Layer 7 of a small transformer language model trained on English Wikipedia (16 layers, counted from 0, width 64).
A neuron's activation on a vector x is SiLU(gate . x) times (in . x), where the dot is the dot product.
The model reads these tokens: " for" " the" " Par" "aly" "mp" "ic" " games" "." " At" " 16" "," " she" " competed" " in" " her" " first" " Par" "aly" "mp" "ic" " Games" " in" " 2004" " where" " she" " won" " her" " first" " bronze" " medal" " in" " the"

The vector x that enters this layer's MLP at each token. A number n stands for n times 0.034.
0 " for": -36 14 53 6 29 4 19 -19 20 -24 -30 -6 -6 30 5 -3 24 6 -26 17 -6 -9 19 93 -32 9 34 -12 -27 -5 20 -9 16 -19 -4 16 13 -7 1 -45 16 -31 -4 -13 2 6 11 -20 11 -17 -1 -17 -7 -25 8 -10 10 5 -62 -4 16 -12 22 2
1 " the": -14 -28 44 -6 26 12 15 3 3 -40 -37 -8 -44 47 -14 6 -4 36 -14 12 -27 2 -12 85 7 -15 17 17 -10 0 13 -15 1 -10 -3 -2 -3 -5 12 -50 10 -14 10 -10 -8 29 21 -2 32 6 29 -12 9 -19 -5 -15 -3 0 -58 2 -11 -2 34 -7
2 " Par": 5 21 -6 10 45 3 2 12 -8 -25 -1 -5 36 59 3 0 5 8 2 31 41 -9 -11 -37 0 -11 -43 -31 -38 3 51 -32 36 -5 34 -4 28 -32 -20 -15 10 -5 37 -11 2 10 -24 1 9 -12 15 -26 22 -3 20 39 -1 -4 8 -28 -24 1 -36 -8
3 "aly": 4 22 -40 10 27 -3 12 11 36 10 0 -23 -22 39 15 -21 -28 19 -7 -24 40 17 -20 4 11 -16 -7 8 -45 11 1 -40 12 -18 3 -32 3 2 1 -62 20 -19 -5 -36 -4 24 21 25 -33 8 -41 -20 30 26 38 27 7 9 32 -1 7 26 14 24
4 "mp": -21 29 -4 -46 -17 -4 2 39 38 22 -1 3 -11 35 26 -27 -29 14 13 -1 28 30 -1 6 91 4 -3 13 -27 -13 -2 -21 36 0 -7 -25 22 13 -45 -19 13 -14 3 -20 -5 22 -6 -10 -3 -13 -51 5 -14 8 5 27 -11 -13 7 -37 -14 12 7 2
5 "ic": -21 32 1 11 -4 1 -13 28 -17 25 -35 6 -45 15 20 -24 -29 11 19 -2 46 11 -39 48 49 14 -18 63 -52 -16 0 18 18 -10 -21 -10 14 -13 -13 -20 21 3 -9 -15 0 36 19 8 18 -34 11 4 -14 17 13 14 -9 18 12 21 7 -8 36 -8
6 " games": 1 -8 -20 -3 -12 -35 8 45 4 22 -18 -16 6 57 5 -36 -31 -20 2 -6 14 13 24 60 9 -12 -28 13 10 -5 44 -19 24 -11 10 -39 34 10 -18 3 -2 4 -12 -7 26 48 -11 15 10 -23 -6 6 4 17 7 5 -38 12 -36 -21 47 22 7 -20
7 ".": -21 -28 78 13 -4 5 20 -17 20 -22 -30 -21 8 35 10 -26 26 -4 -7 9 -42 -8 -15 60 -4 0 33 -30 -58 7 -4 -23 -18 5 -9 15 3 3 10 -20 19 -1 -2 -14 -9 23 -2 -9 21 -40 21 -33 -4 -1 8 -16 33 -19 -51 4 6 5 22 -19
8 " At": -37 0 44 -7 22 23 -6 -30 27 -19 -9 2 -14 11 25 0 37 -6 3 -12 28 -10 17 48 25 41 0 -47 21 -13 22 5 -30 -7 24 3 51 -14 -24 -13 14 -8 15 20 10 8 25 -14 18 -11 31 -19 56 -23 -10 27 5 -21 -26 -40 -18 -20 4 -1
9 " 16": -24 -12 -1 70 34 7 -15 -11 -33 -19 -20 20 -26 18 -18 -16 38 -9 -7 -30 0 -3 -27 17 22 -27 -12 34 29 17 -37 33 7 -15 36 22 -11 6 -2 20 -8 -1 5 -21 -5 2 8 -40 -18 -28 17 -40 64 -5 -21 27 -14 0 -23 -29 -5 22 17 23
10 ",": -19 -27 25 47 -19 -10 -2 -2 -1 -14 15 18 -31 19 -21 -12 29 -2 -4 -26 -17 -25 -2 63 -8 -16 11 -20 27 -26 -16 18 -11 -1 35 16 -4 4 -27 -11 11 21 -10 -13 -27 58 27 -24 12 -24 62 -29 31 -24 2 11 -20 6 -67 -3 29 7 2 -8
11 " she": -4 0 -14 5 13 -3 44 26 -38 6 67 2 33 10 -13 -15 19 -2 14 -33 11 7 0 13 -6 -9 -5 30 13 8 26 -36 -54 -1 5 28 -26 -8 34 -21 42 19 -4 -7 13 3 13 14 22 -43 42 -20 18 -3 -12 24 18 -2 -27 -20 48 -22 -4 -7
12 " competed": -10 3 5 -12 4 14 11 -30 -9 27 -10 23 42 31 -18 -29 26 10 -7 31 16 -30 37 57 -6 28 -14 13 -4 14 8 -53 -9 -26 -26 -13 23 16 18 -9 21 33 -5 25 14 50 -32 4 8 -12 34 2 12 15 -4 13 -8 5 -55 -36 32 8 15 1
13 " in": -41 41 73 1 42 3 1 -16 34 -27 -3 18 -12 27 15 -11 -2 9 -14 11 -5 -20 5 85 -17 19 3 7 -9 9 12 -17 5 -19 -2 16 41 18 -8 -3 20 -19 1 22 16 27 1 12 8 -9 0 -5 25 -19 3 -12 -30 18 -52 -30 2 1 12 -33
14 " her": -20 -25 -2 9 35 27 9 13 -3 -17 5 -6 -4 47 -34 -26 6 33 -13 8 -3 -30 -17 43 -5 -10 -25 42 -1 -3 25 0 -8 -7 19 21 11 14 -9 -49 7 -11 19 -19 16 13 15 28 38 -34 33 15 54 10 -23 -4 -21 16 8 -5 29 -24 60 -8
15 " first": -21 29 -50 5 1 27 10 -2 -5 -10 -33 -3 26 50 -13 -17 -12 -5 3 19 -18 -6 -4 74 4 -32 -35 15 -2 5 4 -6 24 -14 -32 2 3 -5 -18 -3 -28 11 -4 23 5 -13 27 -4 21 -3 51 0 48 -9 -25 21 -43 -1 29 -8 50 -16 11 -5
16 " Par": -8 22 -11 18 52 -6 -3 6 3 -15 13 -9 56 65 1 0 -5 17 3 32 44 -5 -5 -36 -10 -6 -32 -40 -31 1 27 -19 37 -3 24 -4 25 -31 -11 -13 17 12 21 -9 -10 28 -19 11 14 5 19 -18 20 -7 0 38 -17 13 1 -41 -15 6 -31 -18
17 "aly": 3 23 -42 7 24 -2 8 9 43 8 6 -22 -11 40 16 -21 -26 20 -3 -24 44 15 -18 3 6 -17 -10 0 -43 7 -11 -42 7 -18 2 -31 7 -1 0 -64 26 -19 -5 -29 -1 24 21 25 -34 11 -41 -20 29 27 37 26 5 13 29 -2 10 28 19 23
18 "mp": -25 28 -10 -50 -20 -6 1 36 42 19 1 4 -6 31 24 -32 -28 11 13 0 29 29 -7 2 91 3 -8 10 -29 -17 -10 -21 33 0 -13 -25 21 12 -46 -18 20 -11 4 -18 -7 20 -7 -8 -6 -10 -49 8 -11 13 1 23 -15 -9 8 -39 -9 15 7 -5
19 "ic": -24 37 -8 7 -6 -3 -19 27 -11 25 -27 11 -32 10 14 -32 -31 7 22 1 49 10 -45 44 45 20 -27 55 -58 -19 -5 17 19 -12 -31 -6 8 -13 -11 -15 27 7 -13 -12 -3 32 18 9 19 -29 11 6 -11 27 6 11 -16 23 9 12 10 -9 34 -10
20 " Games": 1 17 -11 -10 -3 -29 -3 42 4 -1 -16 -9 11 31 13 -35 -37 1 18 11 21 19 10 42 6 -5 -43 18 8 13 41 -37 31 -8 11 -28 53 -8 -1 1 24 28 -12 -20 4 51 -15 20 23 -29 9 10 -11 34 17 25 -34 5 -26 -16 38 14 18 -28
21 " in": -45 51 71 -3 31 5 1 -12 37 -32 -9 11 -16 38 25 -9 -22 10 -11 3 -10 -18 -11 78 -16 13 21 -2 -12 12 17 -6 0 -16 18 4 43 18 -17 3 17 -18 8 21 20 31 -8 -2 8 -13 -11 -3 19 -15 19 -19 -10 1 -40 -18 -2 4 21 -31
22 " 2004": -6 10 -20 19 1 -34 -6 -13 3 -48 -47 20 38 36 19 -31 -16 -22 15 -22 -1 -8 -4 48 -1 -28 -5 12 -1 3 18 -12 0 6 -8 12 40 3 -64 -28 8 5 13 -11 18 30 -1 -16 -37 -8 48 6 55 -5 40 -10 -1 2 -23 -29 20 14 41 20
23 " where": -17 -15 31 22 33 4 26 2 0 -12 -21 0 4 9 -3 -19 12 -29 -2 -32 5 17 -29 83 12 -4 21 -49 -34 1 -6 -16 -16 8 -1 5 15 16 0 -17 19 3 -9 3 12 39 10 12 -20 -70 31 2 47 -10 -11 -13 34 -22 2 -40 31 -8 -13 22
24 " she": -6 18 -12 -4 4 -6 47 32 -42 2 64 -6 31 16 2 -18 5 -4 13 -27 12 1 12 16 6 -28 -14 31 14 9 28 -50 -52 -4 12 23 -20 0 21 -26 34 13 -5 -5 20 8 16 11 25 -31 30 -8 21 2 -20 17 35 -11 -12 -4 51 -32 -1 1
25 " won": 0 2 31 -18 39 20 15 -40 17 -2 -20 4 15 30 12 -22 29 -4 -5 35 -1 -33 58 77 -29 12 -22 2 -17 4 17 -32 -11 -32 -4 -7 36 -18 2 -6 -1 14 29 13 1 11 -32 6 -6 14 8 -5 45 -4 -13 7 -15 -1 -41 -31 30 -12 14 -13
26 " her": -15 -20 -20 0 41 16 7 10 -14 5 25 -17 14 33 -44 -27 25 28 -9 13 0 -30 2 52 0 -12 -26 22 -21 0 16 -8 -10 -3 19 15 19 12 7 -54 8 -5 19 -6 4 10 21 18 34 -18 21 20 57 10 -22 -5 -43 11 18 -20 31 -16 65 -9
27 " first": -26 29 -55 -7 9 22 9 -6 -10 -5 -20 -9 27 39 -14 -20 1 -5 4 24 -21 -6 6 76 8 -36 -38 7 -15 3 -1 -13 23 -15 -34 2 10 -1 -5 -10 -25 20 -1 24 0 -12 34 1 22 5 44 2 49 -7 -29 19 -48 1 28 -16 40 -12 13 -10
28 " bronze": -4 53 -41 6 30 -19 -3 -1 -38 -11 -3 -3 54 10 -31 -23 2 7 -4 14 22 -12 1 34 17 26 -22 2 5 -1 19 -36 24 -21 -40 14 18 -4 14 -11 10 23 10 6 -14 58 -4 -11 17 -12 17 11 30 35 -31 34 -33 27 5 -16 38 6 28 -30
29 " medal": -10 26 -47 -6 11 -43 -12 11 -5 3 27 20 45 31 -8 -30 -11 -7 4 22 6 1 7 33 3 11 -33 0 -11 1 16 -64 11 -29 -26 -10 41 0 35 -17 22 31 -7 -1 7 66 -21 -15 5 7 16 4 5 10 1 6 -10 29 9 -14 56 5 8 -45
30 " in": -46 57 67 -12 34 -4 -8 -13 41 -27 5 11 -2 28 16 -18 -23 15 -18 7 -2 -22 0 76 -9 18 10 4 -19 1 14 -12 13 -19 8 15 44 18 -9 0 25 -9 -6 21 15 31 -4 11 6 4 -9 3 21 -15 2 -21 -19 17 -24 -32 7 -9 15 -47
31 " the": 4 -17 36 -2 20 1 2 20 20 -46 -24 6 -52 61 -18 -19 -25 35 0 18 -4 3 -34 69 8 -16 -20 21 12 5 -5 -18 -4 -15 11 0 3 -1 -4 -47 12 -5 31 -9 11 33 23 24 11 14 38 11 38 11 -10 -11 -24 -1 -25 -22 -1 -3 35 -10

Each question shows the input weights of one neuron of the MLP. A number n stands for n times 0.005.

n93 gate: 15 -11 33 -10 -19 57 -14 -8 44 -6 7 0 0 -55 -15 -6 3 28 -1 -12 0 -9 41 22 16 12 6 -17 9 25 10 46 -50 2 -8 18 -3 16 64 -12 29 -1 7 -11 31 -24 -15 -4 -13 -13 -10 6 -4 -5 10 -34 34 -41 12 -2 -14 6 -1 16
n93 in: -10 -5 14 -11 4 -1 4 30 20 -49 19 -8 -10 46 -31 13 -6 -18 -24 -21 -7 -18 22 9 -5 23 30 -13 13 6 13 2 -12 7 -28 9 21 -38 4 -12 13 44 1 -6 6 -7 -31 -8 5 -19 30 -21 3 -23 -11 16 -40 -16 -21 -8 17 -13 -30 -10
On which three tokens does it fire most, strongest first? 8 " At", 7 ".", 23 " where"

n158 gate: -3 -39 -9 -43 28 24 12 43 33 -2 -28 -13 -9 -24 11 -5 10 -25 -25 13 -22 -2 26 -15 -10 50 -26 24 -2 -13 -35 -15 -24 10 -5 5 -29 -19 11 -37 -3 8 -18 16 9 24 -42 -16 12 -23 -24 37 -7 -14 33 37 -1 -2 -34 -34 5 -10 35 23
n158 in: 36 6 -10 1 -27 29 24 17 -15 18 -34 2 32 -33 7 -16 6 -45 -20 34 36 17 52 14 -48 10 -1 -5 6 37 9 8 -12 -16 -29 22 3 16 28 -10 3 -8 7 6 41 -25 -9 -7 28 15 8 -8 21 -16 -3 -12 17 20 -20 5 8 -32 30 42
It fires most on token 12 " competed"

n175 gate: 13 -29 -3 -49 -3 26 9 13 6 39 6 -30 7 -35 -54 -27 -66 18 15 -1 -9 -9 3 6 -17 -21 -39 16 -12 40 16 6 -53 4 6 -44 -19 -20 19 -27 7 15 46 32 4 20 5 -11 11 -67 15 9 -59 -2 -3 9 5 -23 34 -6 -11 27 -4 -20
n175 in: -7 -15 16 -4 -47 0 52 -11 7 25 11 4 -21 20 -12 -9 13 14 9 -30 -10 15 -2 43 -33 25 -16 -5 -22 -1 -14 -23 -30 2 -16 -3 30 5 16 -7 15 29 -18 -8 4 2 -2 18 11 -12 19 21 -21 -44 17 0 16 -13 -22 -26 17 22 -17 13
On which token does it fire most, and how strongly? 11 " she", at about 1.3

n54 gate: -7 -8 -18 -18 22 -40 27 -19 -2 7 17 -5 5 7 7 45 -10 1 36 6 -23 -9 55 -33 14 -26 22 32 -20 14 1 -6 35 -33 -19 -12 -17 -31 18 34 -4 -9 -18 48 -24 -19 16 35 -11 20 5 5 12 -31 -6 -6 23 7 32 30 -36 26 6 -32
n54 in: -3 14 38 -2 0 15 6 15 -17 -30 6 -4 1 -7 29 18 9 16 -37 32 32 -10 -9 21 -2 -2 30 -25 -17 -25 -5 17 -28 28 -13 3 -17 6 -2 -18 18 -23 24 -25 23 -1 -9 -19 10 30 -20 -13 7 -14 -47 3 27 11 -5 -8 14 2 -24 4
On which three tokens does it fire most, strongest first? 20 " Games", 6 " games", 22 " 2004"

n124 gate: -29 -39 2 -3 6 6 35 -44 -45 -12 23 17 -20 -45 27 -2 -8 20 -10 24 2 20 19 32 -25 27 11 24 -27 -7 24 -6 6 0 11 2 -27 -27 15 -3 -40 13 -50 3 -9 -12 5 0 6 16 29 4 -7 19 -6 -11 67 -11 5 20 -12 14 -21 -18
n124 in: 46 42 34 14 -34 -32 -33 5 7 -16 0 3 27 18 22 -30 9 -17 -1 13 -1 -11 -13 -21 22 -13 4 -13 6 8 -3 25 5 -40 -40 -18 -9 -8 6 27 10 -22 -22 0 30 -14 -12 -28 -1 -9 -6 -15 -10 8 5 6 -8 -25 -8 -38 -4 -14 3 13
It fires most on token 26 " her"

n5 gate: 22 3 -46 -9 13 -3 17 37 -3 49 -17 -10 31 -10 12 0 -5 21 -45 12 5 18 -6 -36 27 -5 16 40 -22 -41 10 4 24 13 -12 -42 -6 -11 -27 -4 -5 -1 31 18 3 -46 5 -7 14 38 -7 -17 2 28 18 44 29 -15 47 -13 -12 -9 19 32
n5 in: -28 -8 53 -19 -4 -30 -7 -5 19 -29 14 -4 -39 12 22 6 -1 16 35 16 26 -33 36 31 -28 -2 -3 -25 -17 38 25 -21 -23 -22 -35 -23 4 9 -7 3 2 1 17 -1 6 17 26 24 26 -2 -8 24 0 -1 -13 -25 10 -9 -11 19 -10 6 48 0
On which token does it fire most, and how strongly? 9 " 16", at about 0.36

n92 gate: -16 -11 10 18 -4 -4 -14 -37 4 -18 -24 -15 11 4 19 -10 -11 26 5 0 20 17 -23 -14 2 -2 19 4 13 -32 43 -3 9 -16 18 -52 -19 -3 18 29 -28 3 -18 -35 19 -69 11 22 -25 -9 -15 1 -39 -1 21 5 35 -35 14 -19 -15 14 -18 -14
n92 in: 11 30 -21 7 5 18 -7 6 25 21 -14 -37 -28 37 4 -25 6 -12 19 -8 -6 40 -22 26 3 -28 22 -30 40 3 -34 24 28 39 24 3 44 -17 29 -1 -5 23 -18 -5 -54 -11 -8 -5 10 -5 27 -13 -20 -10 -38 11 1 -20 6 12 23 -8 13 -52
On which token does it fire most, and how strongly? 12 " competed", at about 0.2

n30 gate: -27 -23 6 -31 63 27 -6 -32 38 44 21 45 4 4 -21 -7 7 22 -11 8 -16 18 27 4 -19 1 35 -18 10 -16 -22 -35 -62 -67 -8 -25 -11 -6 18 -18 6 -15 -21 37 1 -17 -36 -26 -9 6 34 28 -6 -15 36 -1 44 21 -5 -19 -20 4 -17 18
n30 in: 10 -22 4 -21 -2 16 15 -14 -7 -16 -40 25 0 6 -22 -10 1 -15 -17 32 30 50 -10 -8 36 11 -3 -16 44 -62 -6 22 27 -38 -10 -29 -2 7 -47 -32 -9 -1 36 15 4 -7 -45 -1 2 2 29 2 22 -11 20 -6 13 44 12 5 0 -34 -14 1
On which three tokens does it fire most, strongest first? 8 " At", 25 " won", 12 " competed"

n21 gate: 34 -17 -7 33 25 -43 12 -37 40 -33 5 -38 18 17 28 11 -30 -33 14 -20 15 -26 0 -30 14 18 -7 5 -32 -1 17 11 2 -11 -4 -14 12 41 17 -35 7 11 -10 23 25 -4 -8 2 8 2 3 -4 -14 -35 -8 33 -25 -2 9 -3 5 -14 1 11
n21 in: -37 -4 5 1 -54 26 -22 18 8 -3 0 11 21 28 29 9 -9 7 -35 9 -2 1 -10 12 12 -23 -1 16 13 8 -4 12 21 19 -4 -12 -23 -10 3 24 -10 -1 -22 -37 7 -12 14 -15 23 19 -18 -50 7 17 -15 18 26 -17 -30 -28 14 7 2 -16
It fires most on token 6 " games"

n140 gate: -1 -20 51 -9 25 18 -4 -70 14 23 14 -19 -6 -9 -2 38 -11 24 23 -10 -26 1 -10 9 -25 -24 55 -19 26 -14 -24 12 2 25 -19 9 14 9 26 -41 9 -33 -14 -7 -40 15 16 -10 18 -10 -9 -10 -29 -20 38 -39 -20 -27 -36 -15 6 -17 8 -22
n140 in: -4 -9 57 -4 21 -19 2 -18 -11 -34 -27 -20 1 -15 10 2 -11 18 8 4 -39 -6 -12 30 -32 -1 34 5 -13 -13 -2 -20 -11 22 -27 -33 30 23 -15 -12 3 -19 -15 25 27 25 27 4 27 -18 -2 -6 -20 -19 4 -24 49 -20 6 -13 -11 -52 31 1
On which three tokens does it fire most, strongest first? 7 ".", 0 " for", 1 " the"

n120 gate: 38 4 10 -5 -23 36 -31 -14 42 -34 -54 -47 -6 -13 -35 7 4 -3 -49 -2 3 -10 63 -4 -2 -32 8 -27 -7 3 -11 -36 -3 34 -11 -4 -11 11 -13 28 -6 -22 -28 -3 -36 10 6 13 -31 0 -40 -24 28 -55 7 -17 24 -2 12 11 -37 13 33 -20
n120 in: -15 6 -19 -23 20 -20 -46 3 30 -17 21 -42 25 9 11 -9 -33 3 -2 31 -25 -54 -2 14 -20 -35 15 -13 30 -9 24 -27 -40 42 -15 -13 19 -2 -1 20 19 38 -13 15 -22 -15 -20 -34 31 -1 -9 1 16 9 38 2 -39 -44 -5 -19 2 17 -37 -7
On which token does it fire most, and how strongly? 5 "ic", at about 0.42

n151 gate: 54 -22 7 19 42 -2 -6 6 8 28 7 10 30 -1 20 34 -14 36 -30 9 -35 -15 -24 -12 -18 45 50 -12 0 5 33 20 14 -2 23 -1 29 -13 11 -2 11 -12 4 21 27 4 36 13 -9 -23 1 -3 -16 -32 -31 17 -24 -59 9 -3 -22 -19 13 -3
n151 in: 35 12 25 13 27 3 -6 -47 -14 -3 1 3 -13 -11 -34 -6 33 -15 38 7 -10 4 -32 -18 8 -7 -17 -16 32 28 -17 1 -24 33 22 2 8 -10 8 -9 23 -19 23 29 -13 -13 10 -40 -23 -20 -49 27 -25 -11 18 12 -8 23 -10 12 -5 -24 -8 -4
On which token does it fire most, and how strongly? 6 " games", at about 0.38

n32 gate: -7 -50 36 18 -25 -25 14 -10 -7 21 71 19 7 9 -21 -5 -10 -16 -23 -28 -15 21 9 -43 -5 -45 -60 17 22 -19 -27 -9 3 -24 -18 35 -4 23 -17 6 -9 -29 -41 -25 6 -25 5 -20 -20 11 24 49 -20 5 23 -53 -42 9 8 19 11 -6 16 -3
n32 in: -29 -1 -30 5 -18 15 24 8 26 -19 4 21 -17 -23 -15 1 7 27 -27 13 24 8 9 -3 -1 24 -11 -24 6 -19 -34 0 21 -8 2 2 29 11 -2 -23 2 10 -4 19 30 0 24 8 4 30 -13 -1 23 -34 51 16 -18 6 -4 24 12 -42 -41 -21
On which token does it fire most, and how strongly? 7 ".", at about 0.26

n62 gate: 14 -18 6 -33 -13 12 -11 21 11 15 7 -23 14 -30 -19 -9 -29 7 11 13 -24 -23 9 15 9 -10 -28 32 21 40 -43 -17 -52 -13 0 16 -27 -31 37 31 -22 44 18 -23 -26 -11 2 7 -15 -28 43 59 -41 -12 -15 -36 7 2 65 5 11 -27 12 7
n62 in: -30 -1 -9 -11 57 -25 12 8 -8 21 19 10 -4 -3 -26 -10 -2 -26 6 -27 -10 -11 1 8 34 6 -13 -2 8 13 -17 -49 -13 -9 -26 -22 -3 -7 -24 40 21 0 53 -1 -28 -23 12 27 0 6 24 -23 -6 25 -21 -31 1 -29 -21 37 36 -13 -11 -29
Its two highest activations, in order, are on tokens 24 " she", 11 " she"

n12 gate: 5 3 -14 -43 -31 -43 12 46 -46 -4 -46 -43 -16 -58 -47 -18 -17 -7 -22 -27 -21 12 -27 30 -32 -23 -14 5 17 -9 -75 33 41 -25 -94 2 -2 17 10 -44 -21 1 46 51 -25 38 23 11 27 32 39 60 -24 15 -8 -35 -17 12 30 10 12 -38 -8 -6
n12 in: -1 21 -11 0 -32 1 23 3 -9 37 -30 59 -5 -39 25 -15 26 -29 -15 54 14 49 21 56 -4 0 -19 -17 -19 -26 -23 1 33 17 -68 -36 34 -9 -25 5 -6 -11 8 -24 -17 3 15 30 0 50 -4 39 -15 -15 7 16 10 36 -16 -13 11 3 9 30
On which three tokens does it fire most, strongest first? 27 " first", 19 "ic", 15 " first"

n150 gate: -32 -41 10 -35 -39 18 13 6 29 -2 -17 -12 -20 -2 47 0 12 1 -14 -1 -11 32 17 2 -65 14 13 12 49 -23 -27 62 8 6 -12 3 14 -33 -45 -51 27 -2 14 7 -21 32 3 -67 14 -23 20 9 11 -25 51 14 6 -9 56 -35 -8 -18 -25 -25
n150 in: -38 -24 14 21 -2 -20 -18 -26 26 -10 -6 -7 -6 0 16 37 11 23 18 -11 -61 -29 29 -28 -42 24 -12 -2 43 -21 3 1 -30 11 5 7 3 16 7 -3 15 -2 -36 32 8 8 -15 -24 50 -2 29 -23 17 -29 -14 -7 49 -33 -18 -12 -15 -22 9 -5
Its two highest activations, in order, are on tokens 8 " At", 10 ","

n96 gate: -5 -7 13 16 51 5 -31 4 -10 -8 -33 0 29 -6 -14 2 8 32 9 25 19 22 4 -18 -10 21 0 -19 -15 26 21 40 20 11 17 -7 -35 -9 29 42 -11 1 2 -3 -1 20 46 -53 5 11 36 -30 12 11 9 33 -39 21 -8 52 23 21 10 -13
n96 in: 6 10 18 31 8 -25 34 13 -25 6 11 4 0 39 -8 42 25 -18 -17 11 16 2 2 -1 11 4 5 -18 -8 2 12 23 13 -1 12 -28 -12 -11 23 -2 -28 -30 -34 10 6 -21 -19 -11 -2 3 23 -22 -9 19 38 -2 -31 10 -23 8 56 65 13 -3
Its two highest activations, in order, are on tokens 9 " 16", 16 " Par"

n47 gate: -29 -10 16 5 41 -5 -28 5 39 0 20 35 18 23 -21 26 -28 3 -15 -12 -18 -42 -11 -30 -5 24 -7 -13 25 -10 -25 17 -10 26 10 48 -34 10 44 -3 14 -4 -19 -13 9 -5 31 -6 4 -2 19 0 -24 -44 12 -20 -18 19 3 -21 -2 -59 -29 -5
n47 in: 15 22 6 -60 -2 -5 3 -4 13 -2 18 31 8 -21 -21 -8 23 49 -3 7 8 9 -1 -4 -23 -4 -16 17 -9 -21 17 1 34 7 5 8 8 5 43 23 11 4 -23 2 -8 -30 28 -3 17 17 -1 7 13 -11 12 -5 12 5 23 11 0 -1 -10 -12
It fires most on token 22 " 2004"

n146 gate: -5 19 -2 16 -34 10 47 10 28 0 -3 12 35 -48 22 3 2 18 -43 21 -38 -13 15 -2 -23 -8 -33 4 8 -16 -23 61 16 -64 -32 1 -17 6 -29 2 53 29 27 19 -46 29 2 -32 -2 -4 -18 -15 -4 -27 -17 -19 9 24 9 -32 -9 27 28 12
n146 in: 41 0 -2 -22 -43 5 -12 6 -9 22 6 -37 -11 -8 -27 -4 -23 -17 14 0 33 11 -10 -9 -38 6 -12 16 27 -20 3 -38 13 4 -8 -4 20 4 -12 5 16 -30 16 -53 14 -26 0 6 -14 -19 -16 2 5 -14 7 8 -16 -4 6 -25 -31 -5 7 -33
It fires most on token 23 " where"

n138 gate: 19 4 -10 -20 25 -14 12 28 -14 9 -2 -12 53 -6 -3 -26 -40 15 -17 40 -1 14 15 -17 2 -46 21 -16 34 24 32 63 38 2 3 19 -22 -1 34 -25 -13 -22 8 -7 -6 -7 -9 -23 -4 -36 9 12 7 16 -36 13 27 25 30 25 38 -39 5 8
n138 in: 29 24 14 24 14 -13 -12 -1 2 32 6 35 10 -16 -36 -12 11 3 -16 -23 7 34 -16 -32 14 -9 12 36 -6 13 2 -14 -1 -26 13 18 -3 4 27 4 43 -6 -42 -23 -41 -12 15 1 6 -23 9 6 21 -27 -15 29 18 -11 8 0 -10 25 59 7
On which three tokens does it fire most, strongest first? 24 " she", 11 " she", 28 " bronze"

n78 gate: -22 -42 5 27 35 -19 -11 -8 23 16 13 -2 72 1 10 14 5 -34 7 8 -53 -18 12 31 3 13 -50 -28 16 -30 -24 -10 13 19 -26 -50 29 7 9 -14 2 -44 -6 -17 18 2 -28 -31 38 7 53 13 -28 20 -4 -43 -24 23 15 8 -5 26 -9 -14
n78 in: -26 -40 -20 -33 45 -15 15 11 -43 -22 -3 17 -9 17 -23 19 7 16 48 -40 11 6 -14 -31 -14 29 7 5 -3 9 -27 9 6 -5 10 -11 -30 0 -8 -35 -3 -21 -15 -66 0 4 -34 28 42 -43 -20 1 0 -18 0 -31 19 8 -22 9 14 -10 -3 -14
It fires most on token 26 " her"

n63 gate: 40 -16 -11 -17 -19 28 21 -34 25 12 -14 -4 -20 12 -23 34 -6 22 -45 -21 -5 -37 59 1 -34 39 34 -31 -52 16 24 46 -6 -4 6 36 6 0 -17 -21 -10 -45 11 8 16 -4 4 -53 20 -44 -57 -14 -34 -21 23 -7 -13 20 1 -23 22 0 -36 21
n63 in: 14 -17 -4 29 -34 8 0 -4 -4 -16 -20 -41 -24 -47 -31 1 -10 15 8 -29 -17 39 11 37 -32 8 18 28 -55 13 21 -24 13 -22 -12 27 -10 25 -13 4 15 -13 9 -10 -32 17 -15 -24 32 3 -18 -9 -9 -28 -3 1 31 -16 -5 -15 26 -4 6 20
Its two highest activations, in order, are on tokens 0 " for", 7 "."

n133 gate: -20 29 17 16 2 -9 41 -18 -21 0 27 -6 7 7 -14 17 9 -2 -21 12 -23 -8 57 -8 20 7 21 31 9 12 -18 36 -3 -1 -25 5 -22 22 18 2 -8 21 6 2 -10 -10 10 -39 7 -5 -4 30 -4 37 2 9 29 -1 3 -9 26 1 5 -40
n133 in: -25 11 16 19 8 9 53 -15 3 -6 -19 -8 -2 -28 -16 7 -11 1 19 8 -16 28 27 -2 20 -2 -23 34 19 -15 -7 -23 2 -44 -15 26 9 26 24 -22 6 23 11 -3 26 0 1 -3 27 20 -6 10 -5 20 -17 -3 -9 32 -9 -20 20 -20 13 -27
On which token does it fire most, and how strongly? 28 " bronze", at about 0.86

n13 gate: 12 -29 48 16 -9 31 14 19 2 5 -66 7 -32 10 -6 56 7 -1 -9 -22 -49 -10 -20 14 -39 24 1 11 -7 48 -12 -15 22 -15 21 18 26 8 -30 -15 15 18 -6 15 24 -6 -5 -5 13 -31 -9 -31 -35 -1 -5 5 -4 14 -20 -32 2 13 20 -12
n13 in: 22 -22 13 -24 -22 -2 -15 22 36 11 15 8 -21 12 23 16 21 -14 15 -10 2 -11 -3 -29 7 21 18 -2 -28 20 4 13 10 2 -9 27 -2 -30 -41 3 49 28 -13 13 21 10 24 -56 41 -32 -4 12 -20 -3 6 16 -25 2 -1 -9 34 -1 17 -10
It fires most on token 7 "."

n52 gate: -17 28 16 -42 -37 -20 -4 10 4 -7 16 6 4 13 8 3 15 30 -20 24 -43 6 20 -18 28 42 22 14 -1 -23 -22 -11 6 -8 -29 -3 11 -32 27 24 -2 22 -50 -20 -19 -39 17 3 -10 -12 -19 10 -6 -22 34 -10 66 42 -22 -23 -26 20 -2 20
n52 in: -5 -14 -18 4 13 6 -1 43 -12 3 6 -10 -6 -15 -2 39 8 -2 -1 -8 -9 2 6 2 19 1 -17 5 -36 -8 23 17 -3 2 18 9 -42 -43 44 40 29 -34 -17 -25 -2 -17 9 5 19 14 -4 -29 0 18 7 -15 -14 -3 35 23 35 -4 -30 37
It fires most on token 22 " 2004"

n164 gate: 12 -21 -28 26 17 22 16 15 -27 14 -28 3 2 -6 -9 -20 5 22 -22 25 -41 22 50 12 1 -54 19 -22 36 -3 3 9 10 10 6 6 51 -34 -19 -36 8 19 7 -13 -12 18 -1 -19 38 -47 7 -23 -44 -19 -7 17 29 21 -31 -4 15 24 3 -1
n164 in: -25 -39 26 -16 6 12 16 -14 -7 6 -17 -21 0 4 6 2 -4 48 -3 -25 8 -29 4 5 28 -6 34 26 -6 -15 18 -1 -35 -24 -13 -25 9 -42 13 -24 1 -27 -40 -36 22 22 -3 -10 -6 -23 5 40 15 -7 28 7 41 19 -5 12 -29 24 -2 -17
On which token does it fire most, and how strongly? 1 " the", at about 1.8